Layer 3 of a small transformer language model trained on English Wikipedia (16 layers, counted from 0, width 96).
A neuron's activation on a vector x is SiLU(gate . x) times (in . x), where the dot is the dot product.

Input weights of the MLP neurons that the questions are about. A number n stands for n times 0.0055.
n19 gate: -14 5 -33 31 -27 0 0 2 44 12 46 1 -4 17 -7 -10 44 -5 -41 -19 58 -30 -30 10 -20 -20 8 -32 21 33 0 24 -24 1 -37 -20 -37 22 -42 -23 29 6 6 -16 17 7 12 22 22 13 21 30 39 7 -13 13 -35 14 35 -1 55 -8 -16 33 35 24 -59 -26 -43 -34 -5 27 7 14 2 -10 -12 21 42 -37 -9 3 -3 -4 -52 23 32 19 -42 34 -5 12 14 31 12 -30
n27 gate: -7 -8 -14 -5 24 55 6 25 -26 -24 -51 -44 8 -64 -9 24 -32 31 -13 -2 8 -36 -6 13 -6 -5 -11 -27 -10 -40 55 -45 7 5 73 -8 -6 -19 7 11 -8 1 28 -9 -37 -61 23 26 -49 15 4 3 -2 -11 -6 -2 -13 6 -1 -28 76 22 -20 -30 7 36 -7 -8 3 31 -25 0 4 55 -24 -19 -14 54 -47 4 31 6 -7 29 -43 16 -10 -42 -9 -12 22 29 19 -29 40 1
n38 gate: 16 -19 24 8 16 -23 13 -24 -6 20 -27 12 -19 -12 10 24 18 -47 -18 -23 -20 -5 -71 27 -33 3 15 24 29 40 -5 -31 1 11 15 -49 -9 11 -9 -17 8 25 32 -39 20 1 -7 -14 -9 49 11 -2 -18 6 -9 56 8 2 -10 38 12 9 -16 1 5 1 1 62 -17 25 17 -38 -7 14 18 15 -26 24 -18 -2 24 -16 6 -15 -16 29 1 32 8 25 11 -15 11 -38 50 17
n43 gate: -26 -16 27 22 -9 -19 6 -45 17 25 16 -2 20 -16 -30 0 -18 -23 -14 -2 11 -12 36 -22 43 -55 14 27 -27 -6 -58 -19 -2 26 28 -12 45 3 43 22 -15 8 44 -30 -6 26 8 43 -26 18 -36 -15 -24 12 6 -3 9 13 1 -3 -14 -52 13 8 28 -21 -44 21 -37 20 -18 -11 38 -43 7 27 -6 29 -43 -60 -54 -18 -36 -8 -5 23 -63 17 62 -14 25 1 16 29 21 -39
n100 gate: -20 -5 38 -1 3 -34 -36 -2 16 48 -24 34 -29 67 -9 43 5 -24 -23 2 1 19 1 -40 26 -15 22 0 18 26 14 -19 -1 -26 -37 37 25 26 20 7 -35 26 2 -36 26 56 -12 15 6 -22 -27 -25 -28 26 41 -3 29 -6 -28 -19 -14 -6 -15 6 30 -5 -24 -12 14 -15 -20 15 12 -44 -28 36 -30 55 -2 -12 -16 -32 -26 -34 25 -41 -11 9 22 -8 -20 -6 -2 -8 18 71
n138 gate: 6 6 23 -20 -40 40 -8 -6 26 3 21 39 -2 11 7 9 2 1 62 14 -28 -33 -31 5 -7 -10 20 -8 3 36 -20 -63 46 30 10 -1 -4 63 -8 15 -4 -19 28 -2 10 2 -14 32 44 -1 11 -3 -21 4 14 64 -18 60 -8 56 -21 -12 -18 31 22 40 -33 4 44 -18 24 17 25 -23 -19 46 31 -17 -8 37 12 -12 -14 20 -16 5 4 -8 19 -4 9 -7 -21 -28 12 -3
n148 gate: -63 23 -21 -3 53 -12 -1 -51 45 15 24 9 13 -30 -56 34 -9 7 -5 -33 13 -16 -1 -10 18 -59 -1 -17 -12 -33 55 42 19 -12 6 26 1 16 -43 -41 12 -59 38 31 -38 24 54 -10 60 3 -14 25 -22 -18 23 52 -3 14 6 -3 68 28 21 -49 25 -23 30 75 44 -10 -1 -5 46 9 6 -30 -34 33 -21 -40 12 -31 -19 -24 -6 20 -10 2 -13 3 11 33 -19 -8 -38 33
n153 gate: 8 15 13 24 3 -26 45 -31 21 17 -7 29 -35 16 0 33 7 -4 15 5 -22 34 -42 0 9 -33 14 2 32 24 21 -2 20 -3 34 10 -19 -16 -12 -23 -7 32 25 -36 1 71 34 -42 8 37 3 3 -33 -42 11 23 -7 -9 -28 -23 -36 14 9 7 33 -16 65 -10 -26 -19 22 -46 72 -11 -2 52 26 -7 -5 -24 24 16 25 -26 -16 -1 -19 -18 16 4 18 -5 17 22 -36 34
n194 gate: 10 47 -4 -1 -24 -8 -33 -17 36 17 -6 -17 -30 -6 48 -2 -16 10 18 27 17 -13 26 7 36 8 -54 14 -37 22 2 -38 45 -19 16 17 -39 3 29 23 -33 -28 -19 -24 -9 16 -47 -4 0 10 -43 2 -26 39 -30 -7 -10 24 1 -26 -27 19 -2 37 -21 1 42 20 -18 17 14 12 10 22 11 37 27 -45 -4 48 7 -16 59 1 -5 8 3 -14 -3 -37 -5 -2 -36 41 -17 -7
n234 gate: 6 11 26 41 -47 -8 26 -65 21 -13 2 41 4 -6 33 8 30 22 -30 -16 -28 36 -20 -12 37 -41 5 26 73 -34 -20 -2 39 28 -14 5 0 42 7 -22 8 8 27 -26 -19 -13 7 23 -46 18 55 8 13 -6 2 -12 -1 25 37 13 -27 24 -15 15 -2 37 21 -21 10 54 36 8 17 -28 27 5 31 -49 -7 0 -5 9 -60 -30 -3 58 1 23 -47 2 -22 12 38 25 14 16
n248 gate: 18 5 6 -17 41 -13 38 -2 -21 30 -32 -8 34 -42 7 -24 -17 -36 -10 7 22 -27 -8 -1 43 -33 -28 -26 -2 14 -4 -31 -35 3 16 -28 13 -34 -39 10 16 8 21 -10 1 -27 -15 -10 -9 -1 14 -4 27 4 -3 -23 -38 58 22 31 21 -26 14 -32 25 8 -21 72 43 21 -28 -4 -45 -40 24 -10 -10 11 -19 -17 -10 8 -14 -4 42 -1 27 -16 -13 -22 16 18 -8 1 -25 23
n257 gate: 5 -2 -43 22 31 10 26 54 32 -2 4 -7 26 14 -42 -6 25 -6 5 12 -1 -15 -31 -19 4 -29 45 14 -83 2 43 22 -4 -32 25 -39 -52 0 -15 -23 -8 10 20 -55 2 24 -14 12 11 16 31 63 -8 -61 -4 -6 24 -49 13 -42 18 -3 -43 38 -3 5 17 6 17 18 19 39 23 -2 -3 -46 2 21 -2 -10 -16 18 -9 -21 0 -12 -25 -14 -8 -4 34 32 -20 -6 -30 -2
n258 gate: 11 32 0 15 -11 -12 26 -18 -29 -16 -49 28 51 29 -46 -23 -36 2 -16 13 12 -50 35 3 2 -10 -7 -21 12 32 -38 -24 10 64 29 -42 -22 -20 -26 28 -5 0 11 19 -4 -57 -9 47 6 16 -49 14 -25 57 -5 7 -39 17 16 55 16 -46 -15 44 -41 13 16 77 -12 2 -7 -38 -8 33 19 3 2 -4 -27 11 14 15 -22 -13 -13 -5 -2 -2 -4 1 10 -34 16 13 30 -11
n296 gate: -19 25 -2 26 4 22 53 19 55 -20 21 9 21 -19 36 -20 1 12 4 -18 15 28 -21 33 -10 -3 -12 3 -18 28 8 -10 3 -4 -15 10 -18 21 -24 12 21 5 14 26 -8 49 18 -31 11 -2 -15 23 -42 -18 5 9 6 -70 -27 5 -6 -11 10 27 29 -17 2 1 25 -3 -20 31 -1 9 22 9 -23 -8 -12 -49 -3 -4 -17 -23 19 -37 8 35 -27 1 8 -5 1 -52 -52 13
n299 gate: -36 -34 12 23 5 -11 -17 14 38 -30 5 11 0 12 9 -35 12 25 2 -57 -23 -2 34 -14 55 -33 -41 34 46 20 -35 34 7 1 -17 -30 6 8 -10 94 -22 -27 -1 -31 10 15 -9 52 14 -32 0 -1 -42 -26 -14 -21 13 -14 10 -30 -29 19 7 44 9 -7 -9 -42 18 -9 31 48 0 -3 -14 -23 36 9 -1 -20 4 -8 -11 7 -20 -11 -28 7 -11 13 1 8 2 24 10 0
n324 gate: -12 -21 17 6 -22 -49 21 24 54 30 -27 10 -9 2 10 24 49 1 -66 -39 -8 -13 18 -16 22 -42 5 -14 -35 -37 -3 -33 -15 18 -34 8 -3 3 0 -15 15 -40 -5 18 46 -6 -13 9 -35 -5 17 -38 26 -29 20 -46 -14 20 -23 48 -1 6 9 24 -14 43 -8 -4 16 8 5 -32 46 0 -1 60 -19 -2 52 -15 3 -15 -30 13 -1 19 21 -17 5 -25 -33 14 13 -50 -8 7
n352 gate: -9 18 1 25 15 -5 -16 -15 7 -4 13 14 20 12 -15 14 7 -16 21 9 -20 -17 -9 -4 -18 -14 -15 -4 -10 -13 -3 -32 -16 -39 -4 9 -41 -44 6 6 -6 27 6 28 -39 32 -12 -48 -52 -16 -8 -7 16 11 6 -15 23 -13 9 -29 -10 -6 -11 1 -15 12 -17 -21 33 -40 -18 44 16 -23 39 -25 25 21 -12 -38 -11 13 -22 29 13 -13 57 -7 -3 27 -1 50 10 -6 1 39
n19 in: 26 -2 -32 -7 22 24 -14 -15 -10 -44 18 2 -4 33 17 5 -31 -13 44 35 -7 -27 13 -22 -41 21 2 -35 3 11 20 -3 9 -32 -51 -2 0 8 -12 59 18 10 -5 17 34 -9 -28 17 5 16 2 9 18 -36 29 39 13 69 50 32 -24 -38 -15 23 17 -4 -10 28 47 54 38 19 34 6 -24 41 -12 -30 9 -62 -24 65 26 -39 -7 -41 14 13 1 43 -9 -20 16 -3 19 17
n27 in: 7 16 -11 28 -39 40 -21 40 31 -26 6 -1 20 -32 -1 31 -28 33 28 17 -10 -31 2 10 -14 4 24 -57 -4 46 21 -1 -36 -19 11 0 -17 27 -15 13 -11 -16 15 -22 7 -46 22 3 -27 -3 -50 4 29 -27 -10 12 -29 -28 -1 -18 6 19 -31 15 -29 -8 -4 16 18 33 43 -6 21 -19 27 11 9 11 33 -12 35 -33 -13 3 -57 -6 -7 -1 -39 -8 28 -20 -7 -40 -20 5
n38 in: 44 2 -18 2 3 -14 2 -1 25 -35 -16 25 -69 -12 -17 -6 13 -32 8 15 -11 -16 -32 -9 9 -25 -1 1 19 20 28 -6 -3 -44 16 -13 3 36 -8 -31 6 -14 -14 10 -22 29 24 -16 42 -59 3 -21 -3 31 -12 4 -41 -5 17 26 6 -40 -39 16 14 -10 39 3 38 21 -9 -29 -10 28 -11 -3 -43 -7 -28 -32 6 -23 16 -1 -11 -48 -34 29 18 1 -32 -12 -10 -5 11 -8
n43 in: 0 14 -29 18 -1 21 -41 52 -22 -21 -4 -18 -15 54 2 12 -12 13 22 -19 -11 10 -24 24 -62 18 -9 -42 6 -19 27 19 14 -18 -12 10 -55 -11 26 -16 35 8 -3 -10 23 9 13 -47 38 21 20 30 67 -22 -31 8 -21 23 8 1 19 27 21 2 -23 -7 5 26 22 1 -31 10 -23 27 -5 -21 -2 -15 23 25 57 8 -15 22 33 2 14 -14 -43 27 -61 -39 -7 -6 -37 -16
n100 in: -27 -1 32 -13 16 -25 -47 -4 6 49 -41 25 -1 13 8 52 2 14 10 -2 16 -1 5 -33 5 -24 0 -22 36 -2 -5 10 -13 -16 -20 32 20 44 3 -11 -15 2 29 -27 37 38 -20 1 4 -44 -17 -27 -26 7 16 13 25 -2 -15 -36 -11 -20 3 9 9 23 -16 -11 -4 -26 -10 -13 3 -6 -44 -11 -7 53 -26 -23 1 -10 -19 -20 42 -38 -23 -15 3 -23 -8 -3 14 -14 21 56
n138 in: -21 -3 -2 40 -41 74 -30 1 30 -4 21 27 13 -11 44 13 -12 33 1 -36 -7 -9 -23 -1 9 -37 32 1 17 19 23 34 -3 -39 -3 -66 3 16 4 -16 -23 -20 21 -39 25 5 26 1 -2 2 -18 -8 3 -5 3 36 -14 19 -6 -9 28 9 6 -19 -23 -9 13 0 24 -5 28 24 3 -2 34 26 17 -3 -1 51 34 0 6 39 -15 35 -6 -2 -6 -28 30 -11 1 -19 -9 33
n148 in: 12 20 -30 -15 -40 16 -22 68 -39 4 0 21 -9 -6 -7 -30 38 -2 47 30 -31 16 34 48 4 27 -8 -2 2 -1 13 9 12 -43 -21 -2 14 -17 27 46 -16 39 -56 26 -1 23 -27 39 -59 -11 -16 10 -5 20 -17 -42 -12 18 12 -11 5 9 6 13 -27 -56 7 -56 5 -12 27 22 -31 0 -9 4 19 -54 18 28 15 9 25 28 11 12 38 -19 32 -30 -2 2 17 -24 -2 -11
n153 in: -5 5 -51 21 35 -24 -7 31 -8 -2 43 -1 -30 15 -2 -50 -4 -5 16 -40 -10 -21 -22 3 24 40 -17 5 28 49 -47 -28 1 -11 26 -26 -32 17 -70 -2 45 -6 25 2 29 -24 6 -31 -20 15 1 -29 -6 18 17 -21 2 -2 -18 -7 -59 13 29 -8 21 10 -12 -3 14 8 18 -15 82 14 2 -17 -37 27 2 -14 14 34 -17 -3 -7 19 -28 -34 -55 -30 22 -26 -7 16 5 13
n194 in: 15 4 33 30 -4 39 -11 2 -2 -12 -18 -1 -32 -14 6 50 -21 -68 15 -18 9 4 18 -6 45 1 -28 -10 43 -19 -34 -27 0 23 -6 -18 3 17 38 13 -5 -59 -9 20 -14 91 -2 -46 12 9 -20 -12 -19 -6 -9 5 4 29 -11 -28 -16 5 -13 4 20 36 0 6 33 18 6 0 8 20 -36 53 -7 -16 25 -3 -10 -19 11 37 41 45 -28 -3 -27 -22 -18 35 -3 5 12 -53
n234 in: 35 2 -9 23 -43 30 14 -40 26 -2 16 50 29 31 -11 -9 12 28 -33 -6 -19 -8 -48 -12 11 -17 20 14 34 21 -8 26 40 -3 -25 10 17 19 32 15 -23 16 19 10 -14 4 33 59 -58 18 44 30 4 -56 15 -23 25 29 9 2 -17 0 -19 -33 22 34 -9 -25 -4 43 53 -34 55 -27 3 -30 59 -43 -12 -8 -13 16 -44 -13 4 28 -23 11 -42 -14 -15 6 -15 39 47 39
n248 in: 9 -12 7 -50 -12 9 47 -15 -49 -17 -9 -24 30 17 27 0 -36 -8 11 21 29 -7 -10 -9 44 -16 -22 15 -7 -3 2 -21 -26 -14 -25 27 23 -23 -35 52 -1 6 -17 21 20 -11 -9 0 -8 -8 45 -3 54 -3 5 -7 -15 27 6 22 -12 -18 -9 -22 11 25 -73 15 33 -29 -21 2 -10 -33 17 -22 -33 -7 -31 6 6 -11 -53 -19 30 -8 25 -17 -26 -7 -6 10 -20 13 -4 -42
n257 in: 29 -4 -21 -2 28 -30 12 49 44 -16 6 -5 8 3 -22 -7 -17 -29 5 20 -12 -14 -29 -11 18 -23 44 -15 -66 -24 13 -5 -21 -19 10 -22 -39 1 -33 -6 30 -14 23 -15 35 -4 7 -10 11 -13 28 24 22 -64 2 1 8 -38 16 -15 9 -20 -51 45 -8 8 8 29 13 33 15 24 -1 19 10 -12 1 33 6 -17 -6 -11 -13 -28 9 -1 -8 -3 -11 8 1 36 -18 43 -11 -33
n258 in: 8 -2 -21 13 20 -12 -1 -18 -8 -58 -17 15 19 0 -13 8 -34 -11 -33 29 -13 0 2 22 -24 43 9 36 -4 51 -32 7 4 12 -38 8 -3 -13 15 28 6 25 6 38 -44 -50 14 17 6 -10 -6 -21 -45 27 -8 6 25 21 27 30 3 -21 8 -13 -18 48 -25 23 -15 0 -22 12 8 4 10 -17 -35 3 3 -15 -24 1 -6 -36 -18 -8 6 -7 -23 -4 49 -5 38 15 38 4
n296 in: -14 45 -6 21 -15 -12 16 -5 41 -10 -1 29 1 -18 6 -9 2 1 -6 -27 25 39 -10 19 -14 -10 12 -20 6 35 33 -3 -16 6 -16 -5 -29 6 -7 34 7 29 8 28 11 53 4 -31 -18 -37 -14 29 -42 5 -16 -3 -13 -42 -23 7 29 15 9 69 29 -3 -18 -7 50 0 -23 21 13 3 -3 -9 3 -10 -7 -46 -42 -33 -23 14 12 -21 -2 13 -4 -9 4 -6 27 -26 -30 18
n299 in: -33 -40 -12 -19 -6 -13 -38 -14 -5 -7 -10 -22 32 -5 -5 -4 1 18 -19 -42 10 -5 -5 3 16 -4 -32 -4 36 49 -2 -2 10 -2 27 -8 9 5 14 23 0 -2 -45 -2 -39 8 -49 38 -8 -3 4 -28 -38 2 -30 28 9 5 14 -24 -7 40 35 11 17 4 -31 -32 19 -21 -41 35 7 -20 -13 -15 -3 13 -6 -31 -28 -1 -10 27 13 38 -44 -41 0 27 31 28 11 18 1 12
n324 in: 15 -10 0 -13 21 -6 35 -2 -29 21 49 39 -7 9 2 -9 -16 28 30 19 21 46 -7 -46 -15 -10 30 -50 14 -7 -4 2 1 23 6 4 -31 -27 23 14 5 21 2 -22 12 -26 -27 -11 62 8 4 14 40 1 25 32 4 18 10 -4 31 -7 -28 -10 -19 5 -8 -15 10 47 -43 -42 -30 -14 -24 -2 -58 6 7 -54 -6 -18 -25 -21 11 15 -25 14 -48 -46 -15 -2 -15 1 -59 -9
n352 in: 3 19 -1 19 12 -21 14 -15 1 4 -3 7 25 8 10 1 0 -36 -13 -5 -12 -24 -9 6 -12 -3 -22 -6 -3 -14 0 -17 -27 -49 -12 5 -43 -34 -16 -1 1 38 17 35 -25 40 -7 -45 -53 -21 7 -3 8 21 -12 3 11 -28 24 -26 12 -7 -3 16 -24 18 -20 -21 40 -36 -24 28 13 -6 35 -27 21 27 13 -26 -9 14 -10 5 12 -9 42 -21 -21 8 9 32 12 -16 11 36

Each question shows a token from some text and the vector x that enters the MLP there. A number n stands for n times 0.025.

"ins": 2 23 27 -36 -4 14 17 8 5 22 13 -23 12 -3 -27 -13 -12 12 24 -15 -10 2 4 -19 3 -18 17 -45 -15 0 9 17 -19 -5 9 3 39 11 10 22 17 -10 31 -35 6 -20 -5 -29 1 -10 27 23 -23 -17 -6 -20 6 -4 -10 -14 -19 4 25 9 12 -15 20 -14 -10 9 -26 3 19 -15 -24 -9 -17 -24 0 -9 18 -7 7 3 9 2 5 26 0 13 -25 -28 31 25 -7 0
The three highest activations, in order: n258, n352, n43

"8": 1 18 -19 -2 -7 -10 14 19 -4 14 -5 -18 -6 6 18 -11 33 9 21 -14 -1 -4 -1 -18 -8 -2 34 -1 -25 -3 -31 -18 -12 11 -5 39 26 24 27 23 14 -9 6 -9 14 -12 27 -23 6 9 2 12 -19 10 10 4 -6 14 -3 2 14 -16 18 9 12 5 6 -13 10 8 -20 -22 14 -1 14 -27 8 2 21 -30 27 -30 18 14 7 10 -17 13 -19 5 -16 -18 -13 -1 35 -34
Which neuron fires most, and how strongly? n324, at about 0.26

"el": 10 43 53 -19 27 10 -33 8 16 2 -7 4 8 6 -2 -26 -20 -5 -1 2 -53 -17 -21 -8 15 -1 22 -7 -11 19 0 -3 0 -2 22 10 14 38 9 -1 17 5 -3 4 6 12 2 1 -3 2 -1 8 17 16 5 -22 27 2 -17 -29 -12 -33 10 -9 1 -13 2 -5 -18 3 -30 -32 18 -10 -44 10 5 3 -7 -10 8 0 13 8 16 -13 -15 -22 -24 16 -17 -30 20 -11 0 -10
Which of these neurons fires most? n100

" ": 8 -10 -23 -6 -20 -1 -20 -5 -2 -6 -11 9 17 -5 25 4 12 14 -10 -27 -42 -6 -22 -20 -10 -8 -3 -26 -22 -27 -17 -20 -23 7 -4 5 25 18 -4 13 9 36 15 -17 11 -13 4 -29 7 -5 0 1 20 -5 -39 7 -17 8 -7 -2 -18 -15 19 0 20 -14 10 25 13 -11 -14 -4 22 7 -6 -29 8 -17 13 -1 16 -15 0 -13 -12 -5 -9 9 12 -7 -9 2 24 44 13 -6
The two highest activations, in order: n43, n234

"2": -11 20 8 4 5 -7 12 5 -12 11 11 -34 21 -11 2 2 22 8 13 -15 -15 -27 -3 -2 -9 1 51 -30 -10 -17 -19 3 -6 9 -10 10 21 29 10 29 3 9 19 -7 26 -4 1 -36 23 12 15 21 2 0 -8 -22 5 16 -27 -8 -8 -15 -1 20 15 18 5 -13 4 13 -17 -25 -3 14 -10 -18 10 17 -7 -8 29 -17 4 0 16 18 -11 -8 -11 -3 -15 -12 13 -9 26 1
The two highest activations, in order: n324, n43

"iving": -10 27 6 -9 -11 15 -8 -3 2 10 -19 -23 22 -12 12 -2 -12 24 -9 -14 -32 0 -6 12 -19 3 27 20 36 -2 -3 -4 -6 2 8 1 -6 17 -15 15 0 8 -12 3 20 -15 3 -15 17 -24 -11 24 -19 2 -19 17 17 29 0 -29 0 -8 16 -1 2 10 6 -17 8 10 -23 1 -2 -26 -10 14 -8 -13 58 -17 26 28 -10 18 24 9 -20 -14 20 -1 -26 -10 9 26 29 -22
Which of these neurons fires most? n299

"est": -7 43 -10 -8 18 -30 6 16 -13 11 -26 -28 6 -12 -10 -19 -5 24 20 -18 -17 11 -41 0 -10 -20 7 -18 3 1 10 8 34 -6 2 12 18 26 17 18 -25 -1 -19 -2 18 -14 1 -22 18 -11 7 18 2 9 4 18 15 5 21 -43 -27 3 36 24 -10 -12 14 5 3 15 -21 -15 39 16 7 0 -10 13 20 -14 -15 18 7 20 -32 -1 -16 28 11 8 -9 -8 9 6 2 -7
Which of these neurons fires most? n153

" Survey": 11 -8 19 -16 -33 -20 24 -8 -17 -40 1 0 8 -26 14 -17 -3 8 -19 10 -10 -1 -22 -5 -4 2 -13 -39 -17 -25 -7 -2 12 3 27 12 4 8 3 23 -1 15 -37 24 13 1 -19 -8 46 1 -6 27 2 8 -3 -30 19 5 -4 -18 6 -10 23 -16 4 -32 12 -6 -7 8 -15 6 19 4 -8 -2 5 -4 5 -25 9 11 -3 23 35 -20 -9 -32 10 10 -1 -40 9 11 44 1
Which of these neurons fires most? n138

" a": 11 -9 -28 -34 11 -12 13 -12 11 -1 1 -36 -8 10 21 -4 -8 3 14 -2 -18 -6 -26 0 -3 -5 -3 -6 -10 -3 -9 1 4 -8 9 -16 15 -3 1 -9 7 24 -18 -12 8 -14 1 -18 5 -34 -1 4 -6 -36 -24 -6 -4 42 1 0 12 -7 -4 -16 -20 2 -7 -6 -14 23 -39 -1 7 13 -21 3 36 -2 44 -12 26 7 6 4 4 5 7 18 6 0 18 -4 3 -8 -3 -16
Which of these neurons fires most? n100

" Castle": 20 4 38 -38 14 -16 -23 -4 9 -14 -24 3 -9 -5 3 5 0 18 -6 -16 -4 -13 -5 -15 -22 -6 14 -3 -21 -5 10 12 -5 14 28 -17 -4 21 3 29 -2 4 -26 7 47 2 22 -3 15 -2 -2 15 1 5 -34 -4 48 -3 -34 2 21 31 18 13 -1 -4 2 -13 -19 6 -15 0 0 6 -4 -22 11 -11 4 4 13 27 2 17 28 -25 6 -25 7 21 -8 -46 20 -12 -2 -16
Which of these neurons fires most? n234

"In": 22 4 20 6 0 3 9 -17 -6 -2 -6 -15 6 11 14 14 -5 15 6 -13 -13 3 14 17 -4 19 -10 -38 -3 15 11 23 9 18 44 25 10 12 -21 30 6 18 -10 9 18 -7 -13 11 54 -13 27 8 -29 -1 -13 1 22 1 5 -19 10 -33 -15 -1 -1 38 21 -4 1 14 -15 -5 9 9 8 2 1 -1 29 -25 4 17 9 -16 -1 8 -20 9 -21 7 -19 28 11 27 -4 10
Which of these neurons fires most? n258

" we": 8 42 -4 -59 6 -1 -27 -21 5 -21 14 -13 17 22 1 -2 -19 26 -3 4 -35 -11 -32 12 -23 -29 -22 -5 -21 7 1 -4 2 -4 14 2 0 -5 18 8 44 16 -5 0 1 9 24 -15 10 -5 18 -6 -36 -14 -5 -12 29 -2 6 -3 -14 14 -1 33 -29 8 6 -3 -9 23 0 10 -14 6 -1 -16 30 -12 25 -19 2 2 6 21 -19 -5 10 6 36 -4 -5 0 2 -17 30 -22
Which of these neurons fires most? n248

" For": 0 8 -8 -12 27 1 -8 -7 5 10 -1 35 8 -10 15 15 -25 25 -11 1 -15 -6 14 32 -22 8 8 -3 3 12 1 14 -2 38 0 33 -12 3 -10 21 21 21 -22 2 -8 -30 -14 -1 18 -15 11 10 -9 -5 -9 -3 -2 2 -6 -23 12 -28 -1 9 -16 17 14 -2 -9 18 -42 8 4 3 -14 2 29 -6 17 -18 39 2 8 19 -9 12 -23 -22 12 14 -18 -17 29 30 34 1
The two highest activations, in order: n258, n248

" text": -9 10 -4 -43 1 -32 -4 -17 1 -17 -12 24 10 -8 15 -18 -6 16 -8 -6 -15 -5 -14 -8 0 13 20 -24 -25 -24 -1 5 7 -3 14 15 5 -2 3 21 -5 15 14 13 4 -1 0 -17 3 0 -22 32 -13 -13 -22 -26 29 6 3 -16 17 2 41 -11 -9 -7 7 -9 29 6 -54 4 -39 4 -12 5 24 -28 18 -31 5 19 -1 54 -3 -5 -4 -21 32 8 12 -35 10 -4 41 -7
Which of these neurons fires most? n153

" more": -23 19 4 -49 -21 -5 21 -18 3 11 -15 -5 23 41 38 -21 4 38 14 8 1 -13 -38 4 8 8 4 -28 -8 8 10 -12 -14 -4 0 1 9 9 -20 27 12 14 -21 14 15 -1 19 -2 -1 -16 2 12 -16 -23 -24 14 -5 14 3 -18 18 -18 19 31 14 9 10 5 -18 24 0 -18 12 5 7 7 -5 -21 39 9 16 12 20 12 -21 1 29 12 -1 -5 -11 6 -2 -10 -1 7
Which neuron fires most, and how strongly? n19, at about 0.57

" that": -28 -8 -4 -39 3 12 9 1 -5 8 -9 -15 38 -13 21 5 13 28 -3 -13 -37 -2 -8 -21 -13 -11 6 -45 3 10 -6 -6 12 -2 20 13 -4 1 5 -13 9 12 3 4 -12 -26 -12 -13 -2 -33 -3 15 -8 -6 -2 -11 33 13 -26 3 0 2 37 -4 8 26 -15 -9 7 1 11 -5 -6 -16 -10 11 -1 0 -6 -37 27 20 8 21 0 18 26 4 9 5 -3 -7 -6 27 -5 0
The two highest activations, in order: n38, n194

" Wh": 31 22 12 -70 12 -13 13 -34 3 8 17 10 32 -6 3 12 -23 13 -5 -33 -6 18 3 13 1 4 -12 -33 -10 0 18 -6 -17 -1 20 20 8 2 8 0 24 10 -22 6 -1 4 15 14 12 0 9 -1 -31 9 -45 -11 1 2 2 6 -8 -7 -7 0 -23 -2 23 3 20 6 1 11 -28 21 -17 -13 6 2 38 2 22 15 -14 39 -14 -17 -15 10 14 19 -19 35 14 -17 22 -11
The two highest activations, in order: n153, n234

" discover": -10 30 24 -64 -9 14 16 3 -9 -3 13 -24 -6 -23 6 -11 13 9 -15 -12 9 -34 -32 -4 17 -9 18 -45 -25 -6 -1 -2 -14 -2 5 16 -3 0 0 5 -1 -11 23 21 -20 -12 3 1 23 -19 25 23 -34 -18 -24 -11 1 -2 -12 -33 15 -23 0 -21 -6 -4 6 12 -10 14 -17 5 -15 7 -23 13 -6 -12 30 -25 25 21 9 55 -12 10 0 -17 1 4 6 -2 -3 -14 -1 -20
Which of these neurons fires most? n27

"um": 26 18 49 7 -11 -13 25 17 8 15 9 18 -9 17 -15 -4 4 -7 10 14 -9 -7 -15 0 -13 -26 -1 -10 8 0 0 -8 -24 -25 -3 -27 25 9 -36 18 1 0 -27 -2 29 8 -6 -11 4 5 8 26 -22 10 -5 -27 -8 5 -13 -20 10 -9 18 -38 -11 -25 -10 4 -16 -3 -19 3 0 11 -7 28 25 1 -13 5 -9 22 -8 41 21 -23 8 0 -44 -3 -17 -3 21 14 30 -18
Which of these neurons fires most? n248

"th": 20 6 33 -12 -14 -32 -19 23 -30 22 -12 17 -4 -32 -22 4 -7 9 21 -3 -30 -13 8 1 -17 -1 -6 -34 -15 -3 3 -16 -19 9 1 23 12 0 -33 -1 -24 17 -30 12 4 -7 4 -12 -12 8 -9 12 -20 29 -36 -13 4 9 -13 -13 -29 2 -2 -10 13 -10 -19 11 -19 -22 -23 1 10 42 8 -2 -10 11 32 -32 -1 25 20 16 -27 -12 6 -44 13 19 -17 10 -7 13 11 -11
Which of these neurons fires most? n234

" the": -5 -6 -3 2 14 -15 -6 -18 2 4 8 -38 -6 -11 15 -3 1 10 1 2 -10 8 -9 -19 3 6 2 -7 -10 -7 7 21 -2 12 29 -4 0 17 -12 -4 11 28 -18 10 17 -22 21 -4 6 -43 20 -2 2 -17 5 11 1 41 -4 6 -11 -16 20 -10 -2 -5 -10 4 6 10 8 -2 13 22 -5 -4 5 8 1 -12 41 6 1 6 2 1 -3 22 -1 6 -7 13 -16 -19 -2 4
Which neuron fires most, and how strongly? n194, at about 0.16

"ay": 3 44 18 -4 -20 -6 17 19 -26 14 -10 -13 14 -23 10 17 -22 19 15 -15 -3 3 0 -6 -3 -2 13 -30 -2 7 16 32 28 -12 -4 18 4 38 21 -7 4 9 19 -20 29 -11 22 -16 10 -3 6 0 -34 -6 -37 -10 -7 8 -11 -13 18 14 -14 -3 -8 -18 22 10 0 16 -12 -11 2 21 11 11 -20 -14 8 -9 55 9 5 15 11 -27 -1 -39 -5 -8 -19 -36 4 14 -2 -18
Which of these neurons fires most? n27

" this": -16 -3 -15 -52 6 -14 2 5 19 -13 23 -20 7 -4 7 -2 7 19 8 -10 0 -1 -22 -14 -10 -10 -9 -8 11 3 -6 19 7 4 29 29 3 8 -27 0 6 20 -4 -1 31 -30 15 -9 -18 -30 -9 8 0 -19 5 -11 16 8 -21 -7 -9 0 22 13 8 5 -17 -33 4 39 -15 -14 4 24 -2 2 -3 13 4 -28 29 22 2 16 9 -4 10 25 6 15 17 1 3 5 20 10
Which neuron fires most, and how strongly? n194, at about 0.36

" John": 11 -1 -4 -43 -24 -26 -10 -15 -9 15 -8 1 -11 -12 29 23 24 36 -11 -17 -21 -26 7 -19 -11 5 25 -2 -5 3 -11 -2 -12 7 29 -20 16 20 11 30 12 -12 -35 -10 14 33 26 -2 16 -11 1 11 -2 -7 -5 -2 17 3 -11 -30 15 18 -19 -6 -19 -10 6 0 0 -7 -23 -13 -6 -3 2 6 23 10 4 -14 1 18 3 11 22 -22 10 -19 6 -2 -30 -48 -9 23 3 -13
Which of these neurons fires most? n100

"duction": -3 21 28 -45 -2 -1 -9 -15 -20 9 -12 -6 32 -23 13 -12 -29 16 2 -2 -10 2 -32 -3 18 -5 25 4 -23 -7 10 29 -7 12 18 5 6 -3 -9 3 -10 16 16 -5 -5 -5 -9 -10 11 -8 -11 6 -14 -5 -29 -20 26 16 -13 -13 18 3 27 -7 12 -32 25 -2 24 16 -5 -22 -16 -7 -8 3 -6 7 43 -16 20 36 -12 32 16 -3 8 1 13 27 13 -46 19 -9 29 -6
The three highest activations, in order: n194, n234, n257